Layer 2 of a small transformer language model trained on English Wikipedia (26 layers, counted from 0, width 128).
A neuron's activation on a vector x is SiLU(gate . x) times (in . x), where the dot is the dot product.

Input weights of the MLP neurons that the questions are about. A number n stands for n times 0.0025.
n72 gate: 54 36 -10 26 -31 20 -19 -25 -17 -22 -10 11 5 3 -4 -12 -21 -4 16 50 37 -8 38 -16 30 -25 -38 27 -8 14 -5 -29 12 13 -43 -1 -30 -19 -9 -7 -2 41 -53 -16 -20 30 -5 -23 -7 17 -10 4 41 -23 -12 -12 4 -4 66 37 25 -18 3 18 2 -18 1 -20 -19 -12 11 -22 -19 7 5 28 28 -36 32 -7 -17 -16 37 -24 -33 5 26 -26 -20 -27 25 -34 -5 -25 24 -42 -50 -36 -11 -36 1 -38 2 -7 -42 22 -18 -2 -39 -25 -7 7 12 18 -30 -19 1 -82 43 -5 -9 13 -61 -40 12 44 19 19
n180 gate: 13 -8 7 26 -40 34 47 8 -35 -50 -19 -11 -12 -54 -40 -53 32 -5 -22 7 2 -24 40 7 35 -16 26 -39 -65 -43 22 64 -2 34 -39 36 13 -26 32 -48 11 23 -7 -39 34 32 13 -21 39 41 30 69 -13 45 -33 -54 -72 74 -53 -54 44 -19 -4 -65 -54 -63 -10 -27 30 16 24 24 6 -1 -46 -1 -20 38 -83 -5 -34 8 -6 -32 2 -17 26 -11 23 -43 22 -1 24 48 12 16 -25 -26 27 7 18 36 -16 -12 30 -50 1 9 66 3 -38 23 31 37 -28 -15 1 37 9 17 35 -8 39 -16 -3 32 -6 64
n206 gate: -32 -12 2 34 -81 17 -53 -32 2 18 -8 -2 -13 4 16 -13 -24 -18 -13 -16 -30 -4 39 2 3 -14 13 -41 57 14 6 -29 -1 -8 -19 7 8 1 -56 17 -5 38 -28 -14 -20 34 12 36 13 6 7 19 -26 -7 -10 -7 24 6 9 33 49 23 9 18 -2 -5 20 -22 -25 -15 -47 -2 -30 61 23 -38 7 -44 -58 15 -6 -5 -19 13 -49 24 -45 37 -23 -5 16 -36 -5 17 52 -35 -1 -24 19 -20 21 9 -10 7 -55 1 9 33 4 31 19 2 -29 -75 -30 -19 9 -29 4 -68 24 12 -24 37 -42 -40 11 3
n315 gate: -17 43 58 -2 -47 26 -18 29 -5 53 16 15 -32 18 27 7 -32 8 12 66 -8 12 16 67 72 3 15 -23 10 -27 -19 3 17 30 33 16 69 -25 38 -12 12 -23 -31 12 -50 -16 -40 -41 34 45 -4 16 -27 43 50 -10 -2 -21 -11 8 5 8 -6 -36 20 -61 40 4 -13 12 -9 14 8 27 14 -19 -2 -29 -40 22 10 29 7 0 -10 28 -5 21 -25 28 -19 2 47 13 -24 9 3 -45 36 -66 -37 43 -5 7 44 9 58 59 51 -15 2 11 -3 -7 -18 -16 -25 41 0 8 16 -18 -7 10 33 5 -3 35
n72 in: 36 29 -23 36 -4 -12 9 4 -39 39 3 -8 -36 43 -18 -26 -27 -16 27 -10 13 13 -11 -1 -17 -9 38 16 -23 -9 -4 -10 37 39 -28 -5 -27 12 -1 13 -18 8 -23 -15 -34 4 18 -18 10 8 4 8 43 -10 -32 3 -3 1 1 61 12 -33 -10 0 -14 21 -4 -1 10 -21 2 18 -23 -33 31 13 -3 -32 -3 19 5 8 1 -24 -12 4 -23 -4 -5 -12 11 19 0 -1 -5 -10 -19 5 9 -2 22 -34 -11 -15 -34 8 -14 -6 -13 -18 32 -13 -11 14 -18 -10 0 -21 19 4 -7 12 -36 1 -8 20 18 -26
n180 in: -9 -96 11 83 -44 -24 2 -41 -1 -43 -12 30 39 -26 -23 -20 13 23 13 -20 -30 27 5 -33 -18 -20 10 10 -16 0 -51 -21 5 -27 -31 23 -19 -4 -37 -8 -27 16 34 -3 -32 59 65 48 25 16 10 23 -49 33 -31 0 -18 7 44 -20 2 53 -24 -24 -17 -5 -24 -4 44 -20 -40 -52 -34 -52 -2 26 14 -20 -18 -69 10 7 8 2 9 -16 12 27 2 -11 52 -36 -11 -3 -47 -19 -19 -10 5 -9 3 -22 -20 13 -38 -2 -38 18 28 9 18 14 8 7 -44 -9 6 15 61 -11 2 15 21 24 -17 -36 30 32
n206 in: -25 -9 -2 -9 13 -26 -35 -10 9 3 15 -6 10 -29 40 38 -30 -45 -33 -19 8 30 16 5 -42 -10 12 4 38 1 26 -11 -6 -10 15 -16 -2 20 -12 34 -65 45 -8 -4 -47 -9 10 15 38 25 13 -25 -22 -26 -36 -7 21 15 -2 -10 31 13 -15 11 37 10 6 -17 -29 27 -36 8 -12 32 26 -17 25 -59 12 14 -25 -3 -42 0 -25 27 -19 3 -11 -7 11 -5 -21 23 5 5 -7 -5 37 -6 20 -6 -32 40 -5 -3 9 39 5 22 11 -9 -29 -42 -7 -35 52 -24 -18 -9 -1 28 -44 62 -8 -16 38 -40
n315 in: -19 30 12 -51 9 -3 4 24 -14 -9 1 33 18 4 -22 24 33 17 38 -2 -12 -19 -24 5 26 7 31 56 -13 12 -14 11 1 3 -13 -43 4 5 -6 -8 9 -6 -26 17 -10 -7 -17 11 -23 -31 -27 -21 48 -6 -25 -9 -36 5 -27 28 -5 -19 -16 4 -29 -8 -4 -12 -21 -24 40 12 3 -28 -36 -17 14 -31 -34 1 38 -30 6 -9 22 -3 22 4 58 -15 -41 72 29 16 -32 50 -19 42 -28 -26 -2 -68 -21 -16 24 -1 14 -55 -14 -28 17 5 -31 54 -27 1 -38 -15 36 40 -42 18 -2 -38 -1 39 -13 -14

Each question shows a token from some text and the vector x that enters the MLP there. A number n stands for n times 0.046.

" it": 0 -5 -16 -9 20 -22 18 11 -12 -3 13 1 29 -8 -8 0 27 4 -10 -12 3 -41 -15 -29 -6 6 4 5 -7 20 4 1 1 -5 4 -27 4 15 5 -10 19 -17 19 0 35 3 7 1 -32 -15 -16 -9 16 -6 -20 8 -17 9 -19 -13 -5 -14 26 4 0 6 0 -21 13 -1 15 0 7 -6 -26 -3 6 17 8 15 -9 -8 -1 0 2 1 -3 -15 21 -2 0 14 0 6 6 7 -10 39 -15 17 -16 29 2 1 11 1 -2 -4 6 -2 -3 -3 2 18 54 16 -9 -2 -6 7 -1 3 12 -7 -14 4 -6 -8
The two highest activations, in order: n206, n72

" B": -8 -6 13 10 10 20 2 -1 6 -10 -26 -6 2 -7 -2 -1 22 -6 -9 -26 -2 -26 -15 14 -6 19 -1 0 4 -26 -38 -10 -9 -4 -3 12 13 -25 1 8 3 1 4 17 2 -15 -5 1 12 -52 31 -6 -43 -8 18 -13 7 -3 7 -7 5 12 -9 -14 1 1 0 -12 -7 10 -3 -5 -5 1 12 -11 -12 -12 -5 -2 4 3 5 10 0 -13 2 1 4 -16 0 -5 -8 -17 9 -2 16 2 0 8 -3 -2 2 8 -6 1 -2 1 1 2 -12 10 4 -1 -14 40 -10 11 1 -1 -8 -1 9 3 22 -10 6 -5
Which neuron fires most, and how strongly? n72, at about 0.26

"b": -7 -4 6 -5 -3 15 21 -22 4 -12 -11 -10 -6 -10 6 4 7 -2 -17 -33 -6 -48 -7 21 -20 12 -15 4 8 -13 -8 1 -12 -5 -10 12 7 -15 -1 -1 4 11 -4 7 10 -15 -2 7 18 -46 9 -21 -18 1 23 -16 15 7 -6 -9 5 16 -10 -7 2 -3 0 0 -16 5 -4 -1 -6 2 1 -4 -11 -8 -13 -4 -12 3 -13 8 -9 2 4 -6 21 -17 0 -14 -6 -3 11 7 17 17 -1 -3 6 27 -1 -12 -10 12 2 10 -3 5 -14 5 -1 -7 6 25 -7 21 -5 3 -14 5 6 12 -10 -2 -3 5
Which three neurons fire most, strongest first? n72, n315, n206

" P": 17 39 15 16 27 15 -6 21 0 2 -41 -5 1 -2 0 -2 8 7 -14 23 5 -17 -8 1 5 14 8 -7 5 -28 -24 -16 -3 1 4 -12 17 -34 5 -3 16 -3 -8 -5 -2 -15 -11 -5 4 -50 21 0 -6 -5 23 19 24 -10 7 15 -6 -3 -6 -12 5 7 0 -12 -12 13 1 -1 -5 -2 16 4 -7 -5 -3 7 20 -6 4 4 7 6 0 1 -27 -13 0 9 -8 -13 18 -15 5 -5 11 -23 -19 3 3 8 -6 -6 4 10 1 10 -12 10 0 -2 -10 35 -6 -1 5 -8 -6 5 -1 -3 21 -3 -2 -17
Which neuron fires most, and how strongly? n180, at about 0.32

"st": 8 3 -5 1 -15 2 14 -21 3 0 1 -4 -41 5 14 -6 -5 0 -17 -19 -1 -4 22 26 -6 6 16 -1 -3 -15 -6 5 -3 -5 -16 21 4 -3 2 -2 29 18 -1 10 3 -2 17 4 10 -29 14 17 -7 16 35 -12 -10 4 -15 -17 -7 15 -3 2 -5 -5 0 42 -19 -4 -1 3 -11 0 17 15 -7 7 -20 17 -12 7 -23 15 -8 -7 1 -4 7 -3 0 2 10 6 4 4 11 22 1 5 13 0 -3 -17 -2 7 10 7 -5 6 10 4 -10 14 -15 12 15 17 -21 -5 -11 -15 6 12 -51 1 -7 15
Which neuron lights up most? n72

"ce": 2 -23 -6 13 5 -30 17 9 2 13 0 -3 -8 8 17 -6 4 -10 -8 -9 1 44 -8 -15 -16 5 23 7 -5 -11 8 -2 2 1 9 -7 -13 11 -2 8 -20 -11 18 -7 -8 2 28 2 5 -40 -4 -2 -18 -2 18 -4 60 3 -7 5 -11 28 -18 3 5 13 0 13 2 3 -4 13 -8 5 27 21 -8 7 6 12 13 22 -8 -8 12 -11 -4 -2 -34 -5 0 3 -12 -8 -5 -1 8 1 6 7 8 0 -2 2 -11 1 -2 0 -3 -3 5 12 -1 -7 38 28 13 2 -6 5 -15 -12 6 1 6 0 25 -13
Which neuron lights up most? n315

"as": -4 -1 -22 4 0 -12 15 -28 -7 -13 0 -4 -15 -1 -11 8 -10 4 -6 5 4 -3 2 -10 -11 12 -8 -4 -2 0 14 4 -1 6 -10 -8 2 10 2 6 -11 29 1 15 17 13 -10 -3 -5 -46 -10 -4 5 -7 -17 -4 3 6 3 -10 -5 -32 -13 0 -1 10 0 -12 -6 6 2 8 -5 8 -15 6 8 -6 10 -19 -14 -17 -10 15 -10 -14 5 -4 33 -13 0 -10 -2 -7 6 8 -19 75 -1 4 23 -14 -3 -16 -4 -7 -8 -9 -5 1 -2 9 -1 10 -13 36 8 2 -18 5 -7 -3 -6 1 -18 -5 9 -14
Which neuron lights up most? n72

" Al": -2 -15 18 -4 7 18 15 3 -6 -16 12 -2 24 -3 -6 -8 27 16 12 0 0 -25 -13 -14 20 10 -21 -10 -6 15 -47 6 -6 -11 17 -25 3 -11 3 -1 -4 2 8 1 7 -13 -1 -2 -3 -49 -7 11 -13 -1 0 -15 -5 -7 16 -14 -6 8 3 -6 -4 -8 0 14 19 -1 6 1 16 -7 -25 -10 -9 11 4 -14 -1 5 22 -16 10 -10 -2 6 -14 16 0 1 -10 -4 1 14 -9 20 -8 -1 -8 28 4 5 -3 -2 -3 -8 0 2 -6 -6 10 -17 17 47 -6 -24 14 -3 -9 5 9 -6 9 6 -21 -10
Which neuron lights up most? n206

"ist": -2 18 -9 -7 -3 -19 9 25 -10 9 28 -3 -9 -7 10 10 5 1 -16 45 2 8 7 6 29 5 14 3 -4 -3 4 -5 3 -7 1 -22 2 5 -3 8 13 6 -12 16 -13 -4 2 -6 2 -19 -25 -9 1 4 6 -9 4 4 -15 -2 -10 -6 17 7 16 -11 0 34 -18 13 10 5 4 0 -10 6 -4 -2 -1 16 -6 12 -25 11 8 -9 1 1 2 -6 0 21 14 9 -2 19 -18 47 6 -10 5 26 -6 3 10 -1 12 6 1 -10 -3 -3 -17 22 23 23 2 5 -16 6 -15 -3 1 1 15 16 -14 -12
Which neuron lights up most? n315

"t": 11 23 -18 -6 24 -5 21 -18 -6 2 -1 -6 -3 7 11 1 -4 -1 -13 -4 10 -40 -4 -16 -3 4 -10 -5 -12 8 13 6 4 2 2 -20 -3 7 12 -6 3 17 4 -9 19 -8 -2 -2 7 -44 -16 -6 40 3 -12 -11 -2 5 -11 -14 -1 -27 3 1 3 7 0 25 1 5 8 15 -6 2 -9 17 -6 6 8 8 -20 2 -13 5 1 -6 -1 -8 0 -7 0 -4 6 4 8 6 -14 51 0 0 4 46 -4 -11 -5 7 2 -1 0 -7 -2 -4 -7 3 41 30 16 -8 -30 1 -10 10 -5 3 -27 15 -11 -6
Which neuron lights up most? n206

"x": 2 5 -13 0 -5 -1 22 -25 2 -13 4 -7 -15 -3 -8 -1 -26 -8 7 -1 2 -14 10 1 3 6 -19 1 -4 -2 -1 1 -4 8 -21 4 3 -1 3 -4 1 34 -14 -6 4 8 -12 -3 22 -57 -12 -9 22 3 -7 -9 12 -2 -4 4 -7 -15 -16 -8 -1 -1 0 13 -3 8 -3 8 -14 3 -8 4 3 -4 -7 -17 -12 -16 -3 0 -15 -12 5 4 22 -7 0 -25 4 0 5 11 -9 57 1 -4 22 9 -6 -30 -7 5 -5 0 -5 -6 -3 7 -1 -2 -35 40 16 -1 -8 2 -16 9 -9 -1 -8 5 -18 5
Which neuron lights up most? n72

"ock": 1 -2 -2 -17 -7 -29 17 12 -8 8 35 0 -22 -2 12 6 -11 -18 6 -5 -7 39 -9 22 13 -2 23 7 -6 -6 6 10 10 9 -6 8 -7 15 -3 10 -3 2 7 2 -21 5 7 -1 13 -26 -3 -1 -9 4 -3 -5 -1 -5 -7 -3 -3 4 -6 3 8 -10 0 48 -2 2 0 11 -16 0 -7 8 2 -13 -8 2 2 19 -17 6 13 -17 0 2 13 6 0 14 21 12 -15 23 -4 53 1 -9 23 -5 -7 -14 7 2 6 14 0 -13 15 -3 -13 9 3 25 10 9 -19 9 -16 -18 0 10 -4 9 5 2
Which neuron fires most, and how strongly? n315, at about 0.42

" after": -4 -7 -21 5 4 -24 -10 13 -4 10 19 8 9 -8 -1 4 3 -12 -3 17 5 37 -5 -11 -7 3 -5 -4 10 11 17 3 1 -1 16 -6 2 27 6 -7 -3 -12 10 -10 22 1 -10 -3 -20 -10 20 -4 2 -13 -11 -3 4 13 2 -19 0 -24 8 -7 1 9 0 1 -10 -4 -1 -1 4 7 -2 2 33 11 6 14 -3 -30 -9 -2 -7 24 -3 -8 18 14 0 -6 2 -8 5 8 -6 66 14 4 1 -8 3 9 14 -3 3 -13 10 3 -8 5 3 6 -14 25 9 -12 -7 -2 14 -10 -4 -2 8 -10 2 -1
Which neuron fires most, and how strongly? n180, at about 0.18